Layer 7 of a small transformer language model trained on English Wikipedia (13 layers, counted from 0, width 128).
Take only the direct path to the model's output, skipping the later layers: a vector added to the residual stream pushes a token's score in proportion to its dot product with that token's output vector.

Output vectors of the tokens that the questions are about. A number n stands for (n - 500) times 0.0021.
"ail": 491 444 848 290 362 555 516 549 437 571 435 577 524 387 436 318 400 423 432 552 324 364 376 458 368 677 485 253 740 435 386 539 587 649 853 469 483 626 569 532 483 575 558 642 587 653 544 270 310 532 449 464 278 673 291 248 402 591 584 640 462 145 286 923 305 623 592 256 274 500 413 558 398 557 443 321 658 705 613 524 630 557 356 488 320 469 477 611 364 676 609 359 209 279 327 373 400 340 466 307 587 668 223 514 406 611 655 514 664 392 384 650 132 691 523 515 266 433 545 552 421 393 411 491 380 309 401 742
" \"": 466 564 475 293 323 569 436 672 230 519 632 583 644 528 409 495 649 359 524 450 447 490 474 525 454 482 607 679 224 637 689 437 575 381 612 362 387 579 376 384 474 534 225 554 705 448 491 731 771 613 637 301 557 463 509 294 516 545 509 479 571 540 393 627 579 626 517 519 491 364 441 644 478 549 491 507 500 512 454 622 496 434 632 516 362 415 637 457 542 448 464 598 271 518 392 353 509 382 639 566 443 449 448 493 352 712 600 290 719 606 417 514 522 466 477 654 562 558 531 571 360 297 350 438 457 470 445 489
"ough": 371 430 708 444 582 347 621 530 355 381 405 690 327 365 508 355 294 630 490 680 531 558 434 467 576 727 468 404 618 270 715 543 530 873 561 541 550 496 424 428 436 266 315 335 407 614 449 500 480 414 508 465 387 496 464 403 621 728 597 476 663 328 370 577 341 485 534 682 258 483 263 588 701 582 199 585 578 681 253 493 401 423 540 418 613 768 554 475 557 538 765 335 375 401 589 590 451 143 512 148 567 549 127 215 135 610 576 418 896 339 460 431 463 818 500 576 262 632 496 515 633 535 615 447 563 722 421 463
"ous": 405 396 626 329 543 407 535 474 583 700 247 358 552 562 459 287 319 379 607 457 279 362 592 654 409 567 444 371 430 672 624 505 335 714 384 671 601 198 559 495 392 582 236 404 285 397 487 510 629 796 366 417 537 418 527 384 477 644 628 386 379 382 222 566 306 760 490 541 441 367 342 749 480 734 602 341 677 540 391 320 406 547 290 333 316 685 905 671 445 601 613 577 45 454 510 471 362 320 532 165 311 582 421 220 494 558 482 579 587 481 215 500 408 664 95 494 232 388 520 729 557 310 403 485 378 915 239 565
"and": 665 507 247 492 325 344 649 557 508 633 476 534 568 747 432 125 563 629 505 521 450 560 622 293 241 562 149 496 520 675 563 525 415 621 484 482 172 542 315 483 580 326 264 579 636 634 526 504 432 421 624 524 437 306 412 524 536 641 582 520 156 496 388 660 495 521 492 370 419 601 441 504 452 567 327 509 566 624 496 567 396 567 512 360 532 806 491 742 408 633 466 770 409 518 573 730 424 479 448 453 360 717 147 415 417 705 488 544 861 484 440 310 651 504 346 384 392 702 635 500 352 318 452 449 590 409 411 566
"ition": 509 405 530 693 143 594 557 702 254 392 511 668 454 618 500 71 431 318 398 541 550 538 471 280 363 616 595 399 264 421 525 455 524 641 587 237 544 598 496 628 592 569 570 578 539 538 381 332 767 450 584 405 294 641 330 549 540 353 386 547 560 348 491 373 427 349 518 544 358 305 901 667 636 610 576 324 523 555 586 570 190 389 568 250 588 403 414 715 326 571 602 807 213 866 637 154 400 243 500 322 429 383 624 376 354 454 326 628 622 43 442 305 363 643 729 773 654 639 257 569 427 512 325 509 471 516 508 570
"ions": 620 688 287 300 411 611 542 543 392 529 576 645 383 721 406 323 452 401 206 394 376 569 563 487 228 601 541 213 223 403 414 469 439 801 449 574 212 613 356 264 555 598 337 187 579 654 272 473 391 339 380 402 262 299 372 556 638 615 561 518 481 471 562 456 358 523 504 653 583 549 856 455 408 588 355 532 345 532 500 425 422 377 708 559 349 437 389 423 437 352 505 518 425 688 381 412 453 289 585 88 475 589 612 476 479 716 372 328 391 578 560 519 514 978 535 667 376 405 668 407 222 580 292 619 293 551 757 737
"rib": 788 532 533 452 368 395 481 603 402 666 728 262 540 423 719 221 405 560 510 283 298 626 365 587 661 657 500 614 282 572 500 622 398 837 651 454 726 594 319 495 510 337 522 408 344 448 310 531 413 404 606 429 621 657 300 219 430 627 610 323 588 575 278 682 188 671 465 299 414 344 442 576 525 444 370 527 452 678 621 668 514 329 586 591 553 638 711 606 333 772 743 725 255 488 491 378 534 445 340 115 444 600 555 519 240 651 569 680 631 397 649 266 462 734 443 603 462 134 567 610 291 607 565 477 288 670 523 637
"igh": 500 647 479 521 621 552 590 425 698 560 648 802 566 625 513 320 382 628 463 419 494 742 355 474 235 643 292 150 677 454 490 536 371 486 650 453 379 375 496 547 384 473 523 323 632 701 230 389 955 586 702 474 434 500 378 218 630 754 488 507 452 57 521 787 717 527 536 517 476 371 331 440 549 547 529 425 532 462 647 542 550 471 670 615 393 794 614 526 572 580 580 464 223 356 491 590 405 142 182 308 430 513 425 260 500 693 496 343 669 673 165 447 301 824 426 691 417 468 611 477 640 369 447 584 281 620 410 699
"(": 570 304 616 619 392 515 456 758 473 383 554 377 403 583 551 468 478 393 342 258 419 510 397 424 486 544 492 245 549 278 525 384 560 598 360 515 478 541 289 399 443 426 469 370 578 576 452 397 504 624 710 403 426 608 516 484 457 697 408 572 512 475 478 586 282 571 294 621 355 384 291 670 525 514 500 465 527 452 474 441 452 495 310 544 471 534 493 588 654 419 657 698 511 603 355 503 427 533 474 294 481 548 526 496 516 645 454 585 731 428 574 183 396 487 416 668 687 490 664 590 527 422 493 576 366 394 338 534
"W": 254 409 350 446 279 555 476 796 401 359 376 400 412 428 469 433 405 607 611 471 299 617 500 564 575 591 389 509 617 640 549 526 327 495 438 551 497 500 403 453 523 614 480 485 676 869 339 590 667 547 600 436 294 392 500 434 329 631 411 659 602 427 482 516 360 423 523 416 503 549 504 467 573 419 398 483 513 519 494 478 404 463 494 580 494 615 612 578 598 514 726 529 539 506 379 526 472 573 431 421 605 664 437 321 442 579 557 423 535 541 602 541 274 640 458 705 344 394 540 448 342 588 252 610 533 612 444 591
"ool": 459 447 602 284 55 184 530 638 495 586 223 481 376 692 491 190 314 491 537 379 274 840 355 573 364 599 492 285 504 347 353 778 656 667 644 528 695 486 536 269 504 464 491 487 521 777 222 672 812 673 487 490 354 415 399 522 250 923 523 399 318 432 385 522 338 569 477 712 476 461 505 500 451 340 340 580 355 587 598 490 619 390 551 449 445 643 472 714 295 666 441 577 200 748 547 270 298 165 591 264 474 453 285 319 355 707 647 429 645 269 550 398 422 619 367 601 465 555 546 569 473 402 293 533 256 468 437 492
"==\n\n": 366 387 420 615 570 388 188 438 495 504 627 843 557 677 328 436 258 417 188 536 207 670 317 618 482 614 396 444 456 517 626 704 450 748 340 605 308 691 622 593 479 612 591 581 458 618 343 541 568 695 522 298 428 450 562 430 636 644 496 539 363 591 358 496 253 432 149 534 563 302 588 559 496 588 334 612 366 607 734 438 231 246 387 584 582 582 631 793 548 381 447 761 287 338 532 371 402 349 534 347 487 743 496 423 325 545 637 412 448 224 219 710 476 459 728 689 375 600 573 635 327 609 438 528 170 409 678 712

Output weights of attention head 0. The head adds the sum of these rows, row i times number i of z. A number n stands for (n - 500) times 0.00069.
o0: 731 532 414 585 538 391 505 593 437 451 433 610 556 622 589 633 591 453 578 582 551 427 474 460 566 711 345 545 474 715 569 523 683 502 474 467 590 379 484 619 597 645 475 493 583 484 566 455 395 480 429 146 247 426 638 519 428 449 145 469 580 549 519 514 670 551 439 597 520 381 372 586 533 434 494 809 617 390 412 521 472 344 681 489 369 376 528 585 472 339 687 495 521 473 585 461 401 416 652 254 618 353 515 558 400 405 402 418 741 558 466 551 577 595 404 489 617 523 644 522 617 379 475 600 473 313 532 395
o1: 511 649 471 478 517 674 610 585 580 612 438 473 598 516 527 504 496 560 299 627 526 515 577 408 448 571 502 553 262 664 689 585 487 664 297 705 494 408 488 469 390 408 422 399 441 649 602 502 582 459 499 268 342 417 509 531 660 398 445 504 328 496 611 501 550 423 556 356 462 527 425 560 336 529 563 273 392 588 488 644 390 407 485 529 585 422 737 623 299 599 510 578 339 413 691 373 321 344 575 630 574 444 469 459 507 508 472 647 406 573 628 606 510 750 480 264 400 687 405 474 472 578 436 565 604 701 583 418
o2: 586 614 411 503 478 631 352 151 546 401 508 357 315 473 434 603 444 407 372 361 492 383 744 321 493 589 601 488 569 319 472 593 439 366 683 531 462 546 297 567 500 481 426 701 476 325 711 584 442 379 507 519 618 545 481 262 613 415 618 498 339 446 364 531 441 693 572 411 642 352 616 474 484 399 650 338 601 445 570 533 568 618 634 700 673 570 532 540 601 517 705 579 384 511 593 648 264 411 508 220 334 532 578 692 448 582 361 448 326 557 531 471 485 416 322 401 587 353 494 619 543 556 445 517 524 644 508 625
o3: 325 722 477 347 447 767 528 688 291 514 467 502 674 600 427 581 569 441 561 235 362 469 441 644 559 689 414 552 370 698 727 524 372 576 489 584 394 359 468 272 336 423 472 330 407 657 273 548 538 525 366 667 377 341 615 651 345 549 509 373 582 372 456 598 621 524 513 475 303 453 245 360 432 208 411 643 480 624 495 670 343 447 582 580 473 269 548 430 517 531 593 453 342 511 530 405 512 381 559 581 662 372 534 472 427 545 566 493 411 547 459 485 487 517 439 465 533 645 596 457 424 389 504 319 399 475 594 488
o4: 556 499 529 507 404 424 536 593 515 589 500 568 503 563 599 578 578 657 292 503 649 365 544 571 361 521 469 575 588 362 358 341 557 523 338 422 527 653 549 370 630 516 562 588 654 602 685 494 394 597 591 463 480 621 657 540 631 452 226 430 615 444 605 417 581 238 541 597 647 533 540 620 534 643 568 604 579 549 475 300 444 457 404 476 476 440 285 416 604 479 368 509 513 601 563 556 314 495 598 299 486 503 642 517 503 389 288 515 691 374 495 453 477 429 471 601 483 486 526 472 687 630 684 890 677 242 460 510
o5: 601 495 651 404 580 391 571 378 614 481 517 344 405 393 497 321 348 427 383 614 420 528 460 503 477 455 560 430 686 457 571 525 591 441 577 605 591 536 582 484 566 382 558 678 398 377 624 509 584 606 523 666 506 696 483 345 376 728 416 387 507 431 385 589 465 385 590 396 613 493 481 363 397 559 421 581 551 448 636 340 672 559 631 517 588 276 381 195 619 449 576 443 371 540 544 683 372 360 471 428 363 588 660 514 366 602 533 479 320 446 542 514 469 461 496 466 335 370 436 529 317 564 414 625 544 477 492 448
o6: 319 305 514 544 519 605 526 359 492 385 519 528 363 515 494 465 489 537 432 565 405 529 445 416 596 234 362 485 562 391 315 514 372 514 670 604 550 514 553 555 665 318 430 808 466 451 535 439 649 398 485 711 701 501 450 403 381 465 761 679 606 555 372 608 324 569 635 673 566 494 518 698 506 584 547 461 451 459 635 352 675 652 649 534 257 504 338 382 488 751 634 390 846 414 291 556 405 562 400 694 451 494 519 627 621 525 522 560 476 297 252 473 448 488 685 578 483 490 376 441 471 448 748 389 416 510 204 412
o7: 501 420 586 618 560 601 542 632 627 528 556 379 378 552 548 512 393 502 605 467 306 633 559 554 580 457 468 463 626 343 467 495 699 450 340 429 494 360 470 497 452 609 524 543 417 629 661 386 374 557 502 637 493 739 417 365 508 389 314 529 512 590 447 575 629 323 464 685 535 521 564 532 583 571 394 714 416 470 703 537 434 534 366 606 467 363 279 282 560 474 436 571 574 678 607 601 436 596 373 516 467 674 586 610 391 429 301 549 562 426 602 505 619 435 401 665 542 609 571 504 593 617 369 464 605 371 244 328
o8: 682 576 660 294 491 609 538 417 323 380 698 544 441 411 583 378 599 385 571 614 588 619 717 451 573 645 503 594 434 517 393 326 458 492 558 518 602 443 526 525 562 648 430 664 573 448 425 459 537 312 637 465 475 280 466 567 505 488 435 382 482 655 544 434 440 651 444 317 593 497 485 544 631 450 417 568 335 463 421 630 534 536 485 575 398 442 662 552 617 328 571 526 555 350 455 559 554 493 433 601 392 438 423 450 587 517 642 676 410 507 582 519 421 485 529 446 326 609 497 453 316 641 517 313 439 482 632 659
o9: 611 437 596 671 414 379 542 605 562 548 625 423 419 480 617 605 443 487 680 678 504 563 289 423 539 694 532 354 741 465 467 492 525 592 470 584 610 470 477 591 627 494 417 484 335 355 458 392 495 503 577 358 484 394 676 433 516 612 251 520 595 555 410 418 455 271 353 694 468 542 331 649 445 547 562 794 486 661 500 385 545 470 496 462 541 395 654 509 581 404 619 509 525 487 607 446 527 353 408 444 580 587 699 415 410 501 379 514 544 338 299 397 621 505 498 644 589 426 566 343 603 617 445 526 384 438 601 576
o10: 610 701 473 604 592 298 435 366 451 326 559 286 456 319 613 550 419 474 605 466 546 551 526 537 508 564 526 305 522 344 343 580 488 432 572 273 504 348 479 550 507 563 503 412 387 346 765 590 313 505 363 411 490 714 298 336 701 421 584 509 356 582 319 554 447 579 552 470 557 539 525 411 501 559 392 483 643 344 395 571 506 525 357 520 547 227 490 488 518 372 507 476 384 357 670 594 476 580 492 24 347 530 428 549 467 597 465 402 646 456 566 409 671 332 368 511 636 364 697 520 584 570 483 331 666 435 459 407
o11: 430 585 474 427 604 299 485 510 648 498 553 512 509 640 374 459 443 574 623 427 393 493 326 712 311 545 531 465 667 731 471 490 524 466 724 560 429 557 264 499 740 448 442 651 808 598 427 262 459 391 664 331 616 456 365 504 445 629 656 599 545 547 569 466 430 325 611 304 479 572 580 553 472 428 451 484 352 304 505 342 591 297 350 528 509 560 426 466 550 554 603 597 596 402 425 440 494 393 354 542 476 440 550 388 310 452 455 608 437 570 657 465 463 477 482 487 371 557 496 406 584 433 335 679 695 367 692 586
o12: 592 768 292 316 436 288 393 521 595 361 391 467 579 622 594 426 643 510 420 334 773 573 646 328 378 423 498 585 514 571 511 510 429 633 377 607 491 327 454 393 394 611 588 439 385 561 457 654 548 469 460 580 410 601 494 466 601 348 308 327 442 550 508 520 629 652 532 317 509 676 382 238 492 473 590 362 541 518 327 711 474 503 317 290 579 313 703 558 510 413 393 356 327 595 597 440 533 514 787 427 572 500 487 388 560 530 623 559 395 521 440 608 458 505 444 407 781 453 486 382 433 482 529 563 547 590 572 714
o13: 647 443 563 687 325 322 385 547 537 668 617 603 562 573 633 486 579 669 531 362 512 373 593 638 563 567 281 504 667 579 502 610 502 562 590 609 369 433 564 560 503 440 466 367 366 491 495 491 398 631 618 496 642 560 683 581 666 400 707 472 212 410 622 681 456 531 550 497 364 337 781 412 447 586 519 509 481 436 460 455 439 370 535 499 615 426 484 563 481 494 410 534 379 462 459 274 344 542 525 342 393 575 497 647 464 716 454 402 663 460 589 696 413 556 504 572 434 458 555 447 523 480 404 479 515 374 555 476
o14: 609 554 660 273 410 522 551 636 358 619 665 576 549 413 674 463 652 466 607 619 594 396 553 537 604 379 383 673 473 510 529 522 516 732 440 650 501 315 419 507 418 535 494 441 499 415 677 564 335 454 664 514 356 505 504 602 552 409 504 421 570 494 509 598 370 418 650 294 378 572 652 531 459 473 576 306 477 495 380 578 615 611 420 419 561 466 523 445 358 505 616 544 329 552 470 551 350 689 710 542 362 505 616 567 240 665 484 603 414 566 517 465 462 520 465 357 347 286 569 352 327 487 498 551 618 572 707 438
o15: 346 399 600 470 490 674 567 527 500 563 309 499 415 398 481 253 581 653 577 672 329 244 468 517 480 498 386 566 373 457 719 528 558 628 521 364 493 394 471 497 637 624 169 529 506 558 326 500 620 445 678 261 723 365 511 484 409 764 507 569 488 496 478 408 338 353 415 512 610 504 621 674 516 604 446 301 630 431 741 334 408 332 463 483 566 393 457 615 394 513 407 463 316 520 557 534 477 287 372 472 474 450 389 528 471 708 656 512 310 487 448 599 528 283 549 522 448 464 338 403 366 685 447 693 620 353 347 774
o16: 427 452 441 465 546 595 615 590 374 313 471 499 522 629 431 548 678 531 623 518 672 599 450 569 452 514 528 575 655 602 678 434 617 453 575 531 662 514 383 295 559 437 487 619 429 555 336 519 490 525 538 514 341 349 591 596 439 610 463 456 451 527 626 480 630 525 443 423 510 529 389 629 361 430 475 811 525 395 566 557 650 499 375 370 399 637 552 529 623 471 593 565 507 517 380 435 557 394 548 431 464 492 361 547 478 547 574 425 496 606 349 626 724 390 403 444 536 572 577 411 394 479 462 527 553 425 507 517
o17: 417 381 342 373 311 634 493 593 575 641 596 468 388 510 167 427 578 446 506 496 483 379 462 300 642 627 366 413 417 357 708 674 485 522 519 705 630 625 379 620 568 526 496 598 638 503 506 480 566 469 677 542 588 421 670 567 272 535 367 506 655 610 374 392 483 717 423 479 421 474 398 381 405 568 464 609 477 312 603 375 408 451 662 483 292 433 409 516 481 418 531 575 638 245 538 429 581 305 383 651 526 532 343 588 680 474 523 539 136 435 540 507 247 365 577 496 367 565 293 502 541 760 554 486 367 388 440 910
o18: 535 490 315 498 490 427 673 406 623 555 478 532 465 318 489 444 618 536 350 315 696 449 450 653 529 396 420 462 643 500 655 529 510 303 539 559 503 574 514 554 576 240 568 424 404 391 609 472 472 626 440 746 544 397 469 588 532 522 232 449 283 383 359 665 732 600 553 427 488 652 500 600 214 507 510 619 432 495 532 459 482 665 669 560 459 465 583 422 461 471 575 302 182 591 543 515 554 650 559 501 530 631 545 347 617 364 451 652 410 611 376 590 364 498 312 530 498 610 423 687 489 560 432 490 584 653 376 398
o19: 583 595 476 469 565 658 592 480 831 291 485 538 475 549 586 394 449 542 463 276 670 447 644 892 569 466 576 627 577 537 330 391 632 593 425 508 576 431 477 367 497 631 525 349 387 613 527 447 597 354 491 400 651 643 414 440 668 576 356 444 599 369 532 93 448 242 734 531 522 623 484 549 492 557 449 574 622 386 505 651 434 684 201 445 614 501 601 622 305 514 517 396 342 525 647 481 521 366 649 222 521 461 585 372 356 549 552 580 450 562 692 397 434 513 394 502 553 579 645 336 761 522 461 746 678 481 470 378
o20: 379 419 425 382 796 392 521 427 596 325 507 471 583 320 548 557 432 529 643 518 399 506 553 367 638 407 553 578 618 460 318 308 624 537 316 404 586 589 470 470 551 321 618 502 415 399 566 442 342 490 460 545 582 547 566 257 520 390 492 408 580 489 604 514 498 436 550 384 506 636 416 425 502 416 406 605 625 529 520 697 735 820 541 498 609 669 436 445 528 237 450 513 603 624 468 639 312 842 516 503 394 489 572 557 581 670 309 297 537 386 436 639 587 529 407 458 702 249 510 389 557 382 533 412 647 606 508 469
o21: 388 574 604 362 472 473 392 412 238 331 528 313 442 582 237 606 516 483 617 554 474 368 424 638 538 467 621 376 443 451 581 746 440 346 852 514 483 497 451 483 494 650 630 574 552 422 479 696 560 459 380 577 488 482 509 607 584 406 503 306 463 482 465 535 323 849 446 373 461 385 551 195 338 392 496 526 644 484 449 613 450 573 593 390 462 335 607 436 478 560 439 512 430 368 405 397 695 438 594 451 455 576 285 514 580 531 632 517 360 435 693 402 760 561 373 451 514 474 510 534 377 431 513 405 477 519 540 362
o22: 349 486 485 539 665 736 511 408 490 496 276 651 253 601 401 552 497 370 397 375 293 671 452 530 399 357 600 415 495 503 601 518 387 473 585 653 475 600 451 479 402 438 706 616 537 434 456 532 654 453 455 725 423 659 357 474 463 494 721 536 562 481 582 540 502 654 595 290 381 499 415 374 560 382 504 490 582 566 521 410 316 711 548 661 582 738 347 458 482 602 436 461 677 430 275 413 555 643 433 604 261 456 522 605 563 465 544 325 405 384 382 466 442 485 323 570 557 467 422 477 297 424 510 497 445 665 454 579
o23: 287 503 279 521 518 417 668 313 440 541 410 379 317 489 362 763 425 681 400 572 491 583 415 450 214 300 597 542 406 467 201 420 349 431 641 456 443 754 578 572 557 463 773 555 531 502 565 527 502 394 407 482 697 567 449 406 483 383 587 608 481 427 339 589 327 639 534 383 464 600 734 464 466 494 608 348 417 585 562 293 717 620 420 480 794 482 419 612 435 606 500 515 466 598 376 595 443 748 701 403 308 480 605 465 578 579 307 495 446 534 535 462 517 558 391 456 336 312 489 485 617 312 539 544 614 744 528 235
o24: 372 573 522 392 617 568 431 450 571 388 373 353 439 490 467 488 412 493 389 490 472 669 581 647 412 648 586 546 328 590 466 572 408 545 466 490 490 458 510 389 301 646 583 461 530 459 515 430 321 548 406 67 396 514 471 546 445 409 502 372 638 477 486 565 548 638 621 290 564 446 504 333 290 569 491 339 513 413 499 710 479 403 563 432 477 488 467 313 462 466 534 576 584 361 479 420 619 459 620 302 438 311 458 419 471 575 549 582 443 595 661 645 456 755 514 406 376 641 379 637 504 598 396 556 505 645 708 464
o25: 632 516 472 361 490 695 621 355 428 575 453 428 418 520 658 523 570 729 410 476 529 607 448 558 425 402 359 699 350 264 790 627 534 465 579 565 543 518 470 634 640 635 565 736 636 611 447 206 614 535 611 568 769 609 333 587 426 719 419 551 518 337 471 735 433 538 459 483 371 568 569 367 480 481 567 429 583 446 551 408 534 583 736 497 535 402 525 635 589 565 628 372 432 449 575 655 542 544 293 343 489 537 545 599 641 510 583 573 195 614 447 561 397 303 464 566 489 643 455 344 467 710 668 582 395 426 500 529
o26: 362 445 495 357 313 476 593 544 654 278 424 526 635 530 562 578 636 448 534 415 689 646 424 383 527 391 334 456 454 235 310 470 604 567 381 496 764 421 417 359 630 467 645 471 321 511 285 341 452 453 650 320 446 683 622 472 641 518 275 401 598 345 624 342 449 543 697 612 656 392 466 469 323 296 594 504 479 567 502 603 565 632 451 578 288 413 608 309 321 397 569 434 743 561 579 253 438 510 401 473 594 387 490 595 513 661 459 369 599 461 618 649 479 494 686 563 579 463 589 436 595 653 575 665 415 412 594 487
o27: 429 360 559 396 408 576 730 571 520 435 288 580 593 600 443 456 597 608 384 583 354 550 367 509 515 240 259 559 455 374 396 600 750 447 502 706 364 380 534 447 617 523 498 520 691 510 519 332 566 742 673 382 456 442 635 569 252 674 396 502 580 345 420 373 461 549 463 404 485 521 629 389 575 489 507 652 514 530 645 493 442 349 519 476 513 392 551 233 552 554 385 454 444 423 497 471 505 574 436 285 360 451 626 565 426 494 503 621 522 504 501 638 649 418 527 559 537 373 423 214 500 602 276 532 377 447 383 495
o28: 387 389 386 519 629 638 759 498 533 566 369 316 413 478 435 649 380 646 452 634 344 508 376 460 547 454 451 536 642 424 435 612 566 405 490 441 487 510 491 524 719 450 505 584 687 434 636 372 605 469 611 576 764 499 515 482 475 298 510 639 549 576 404 549 487 543 443 532 459 426 540 653 517 519 636 522 477 663 568 302 555 520 745 609 400 520 328 334 421 440 668 613 774 500 448 697 317 696 412 466 539 378 499 722 518 466 273 450 555 441 382 532 586 489 484 646 547 366 432 547 581 530 604 422 434 463 342 509
o29: 763 473 251 457 369 549 502 482 466 363 742 545 531 614 447 480 665 448 321 544 652 373 585 479 580 581 474 523 214 633 636 535 363 433 526 620 603 564 645 561 394 511 426 498 676 518 655 541 561 357 406 655 417 368 555 611 529 466 31 394 581 473 337 364 717 550 329 428 382 523 314 408 473 390 454 608 503 443 488 585 370 491 589 393 486 409 487 667 585 527 523 405 382 342 596 434 619 323 597 448 611 535 462 395 575 376 678 531 161 576 554 452 440 559 477 361 442 643 627 607 538 498 526 373 424 426 514 520
o30: 671 500 482 372 359 500 391 622 439 419 513 528 425 477 681 451 664 430 543 502 754 368 708 508 690 300 413 510 346 357 564 571 633 374 529 502 514 535 608 594 569 675 575 447 439 316 684 479 592 608 722 565 586 333 549 578 737 717 104 340 558 456 586 341 422 520 468 575 543 373 417 454 467 507 321 460 653 380 413 743 394 542 684 565 589 249 505 455 539 497 218 319 211 489 590 352 476 436 521 471 680 426 448 517 681 333 555 564 374 314 578 433 605 451 433 367 603 598 534 359 372 555 624 426 420 514 389 552
o31: 523 593 482 590 406 465 494 508 616 674 444 460 541 376 402 347 440 546 347 484 297 679 433 588 478 634 413 154 488 574 546 506 404 476 536 605 501 435 698 564 439 535 581 462 739 549 416 305 560 487 603 441 551 518 545 599 427 582 645 500 446 627 679 333 377 441 368 496 356 299 488 793 752 505 586 446 466 567 395 152 446 302 375 606 542 526 541 559 582 454 434 679 548 357 492 387 539 583 244 538 610 383 499 413 485 493 442 504 588 628 486 254 266 649 608 530 369 358 578 371 470 393 360 563 648 535 635 622

Each question shows a token from some text and the vector z that the head gathered there. A number n stands for (n - 500) times 0.0073.

" n": 434 524 464 488 556 509 613 503 434 392 501 407 504 431 432 559 477 533 481 525 503 505 520 521 432 579 534 475 544 538 492 501
Pushed down most: "rib"

"qu": 495 525 456 495 494 478 494 514 497 528 561 476 516 505 553 467 451 349 561 476 561 457 494 507 428 459 419 448 511 436 459 591
Which three tokens does it push up most, strongest first? "ous", "and", "ough"

"ary": 395 408 431 598 405 511 556 452 442 487 498 534 460 504 445 491 506 481 534 530 490 543 552 443 436 421 508 514 421 482 478 530
Which two tokens does it push up most, strongest first? "ool", "igh"

" re": 367 480 499 507 458 529 540 522 526 436 416 556 498 512 542 473 505 487 526 527 487 494 566 467 431 528 364 436 476 503 439 497
Pushed up most: "and"

"18": 608 678 508 671 456 392 130 343 507 280 531 515 768 603 661 217 570 195 551 606 482 553 550 528 712 319 497 479 260 536 419 579
Pushed up most: "ions"

"X": 560 513 447 484 578 506 477 508 458 538 440 485 446 492 380 469 488 566 612 424 385 521 500 477 532 517 428 480 541 531 504 572
Pushed down most: "rib"

"ist": 495 484 459 534 466 448 544 463 485 479 481 515 469 522 533 498 507 484 490 498 515 488 537 525 522 457 486 486 521 473 420 533
Pushed down most: "ition"

"ap": 488 506 452 512 545 487 515 513 493 521 430 495 459 487 553 513 539 514 478 460 529 463 502 534 498 457 514 537 528 462 439 548
Which two tokens does it push up most, strongest first? "W", "("

"iss": 491 439 476 502 503 546 522 504 470 556 509 531 497 487 457 459 515 468 465 500 558 488 558 519 457 451 500 499 519 462 436 554
Pushed down most: " \""

"ous": 410 460 569 480 416 405 564 509 441 565 544 461 511 455 364 556 401 518 617 437 415 417 517 492 520 511 527 458 587 346 358 663
Pushed down most: " \""

"i": 524 548 459 505 485 447 531 512 509 501 490 401 512 512 553 432 471 484 619 494 505 499 378 464 467 486 512 460 541 591 554 447
Pushed up most: " \""

".\n\n": 477 663 483 498 314 515 495 482 677 548 660 446 496 364 555 640 360 402 697 517 317 452 300 344 596 467 311 375 482 566 524 666
Which two tokens does it push up most, strongest first? "ous", "rib"

"t": 435 420 406 568 432 519 551 469 453 509 501 524 445 492 457 486 504 435 522 507 542 533 523 476 436 430 515 523 446 472 480 527
Pushed up most: "ool"

"th": 421 348 464 461 432 489 630 501 547 484 476 577 536 382 327 407 550 482 512 561 575 478 593 548 369 487 417 439 518 553 491 526
Pushed down most: "ions"

"ro": 543 439 574 538 511 462 519 576 571 549 440 345 488 490 572 477 487 534 405 388 552 498 599 473 481 489 473 535 507 451 542 413
Pushed up most: " \""

" t": 562 398 435 597 461 425 519 520 571 506 516 446 554 472 440 499 590 619 407 386 579 588 553 333 493 436 491 610 509 558 567 506
Pushed up most: " \""

" a": 416 480 534 483 534 446 561 552 360 511 498 478 440 588 463 409 393 372 689 511 556 279 577 572 477 551 506 561 573 370 505 497
Which two tokens does it push up most, strongest first? "igh", "("

" W": 542 616 613 403 498 491 476 512 535 466 574 503 540 533 418 491 454 602 462 515 412 431 493 389 595 482 556 384 459 484 491 526
Pushed down most: "W"

" m": 443 485 523 501 458 514 455 441 467 502 479 501 470 574 458 566 469 465 474 417 419 576 518 524 456 532 397 555 509 474 491 636
Pushed up most: "==\n\n"

"5": 722 585 423 558 569 431 92 488 475 459 668 569 710 529 581 270 612 107 448 743 609 524 422 535 718 262 593 429 282 462 424 436
Which three tokens does it push up most, strongest first? "ions", "ough", "ous"

"ass": 480 483 476 516 501 479 479 550 451 512 504 488 453 515 512 514 456 466 505 525 505 508 477 525 479 511 486 483 537 440 497 534
Pushed up most: "("

".": 544 507 485 497 538 488 504 502 472 493 469 511 422 493 479 552 507 517 505 525 463 495 452 473 513 510 503 535 502 528 520 529
Pushed down most: "rib"

" c": 520 524 435 465 488 457 520 436 497 526 491 537 485 466 466 515 488 439 504 525 500 426 464 517 522 429 511 481 528 480 525 543
Pushed up most: "ough"

"ar": 528 549 458 485 623 385 447 288 671 394 384 570 565 557 589 481 531 659 315 518 392 677 433 653 710 529 619 624 475 647 569 591
Pushed up most: "ions"

" He": 557 516 526 507 513 502 483 524 563 552 507 486 494 491 483 518 503 567 423 461 449 444 474 395 475 440 557 449 459 558 514 526
Pushed up most: "==\n\n"

"ical": 469 465 561 414 547 587 434 400 523 569 437 494 513 436 422 567 523 646 442 422 433 578 499 499 469 505 468 523 447 575 529 592
Pushed down most: "ough"

"3": 412 551 412 458 499 436 516 419 473 487 422 527 464 489 510 480 472 376 544 529 513 427 476 602 510 472 563 559 522 447 479 558
Pushed up most: "igh"

"ore": 383 460 570 568 451 515 507 498 519 583 480 515 455 480 583 558 438 460 372 570 474 523 588 580 463 506 427 496 532 376 430 551
Pushed up most: "rib"

" b": 468 625 529 511 303 580 518 511 647 543 577 478 488 426 538 626 376 425 627 465 346 483 334 337 571 436 343 422 447 534 524 579
Pushed up most: "ous"

" pr": 392 450 559 572 466 508 494 500 529 604 469 524 440 469 571 553 432 486 376 569 477 521 586 586 453 510 429 486 539 392 442 556
Pushed up most: "rib"

"ing": 394 460 540 529 432 379 498 516 415 562 536 440 542 482 394 533 422 499 548 495 408 501 566 499 521 505 503 440 542 392 403 676
Which three tokens does it push up most, strongest first? "igh", "ous", "==\n\n"

" ch": 503 477 452 482 462 502 521 418 466 472 542 502 449 513 410 486 483 487 561 567 562 441 598 569 494 428 461 396 505 492 433 568
Which two tokens does it push up most, strongest first? "igh", "ous"

"al": 419 338 474 464 424 505 642 495 546 492 506 574 537 383 309 415 537 484 488 567 590 493 601 547 378 487 419 429 516 546 504 520
Pushed down most: "ions"

"7": 387 542 466 450 534 421 419 426 469 461 430 493 487 563 527 434 418 482 499 490 474 463 404 505 509 450 523 516 440 474 535 573
Which two tokens does it push up most, strongest first? "ition", "ions"

"v": 464 506 465 519 474 477 554 510 463 539 473 473 474 484 473 541 502 513 528 456 472 441 523 473 483 494 533 484 524 426 427 553
Pushed up most: "igh"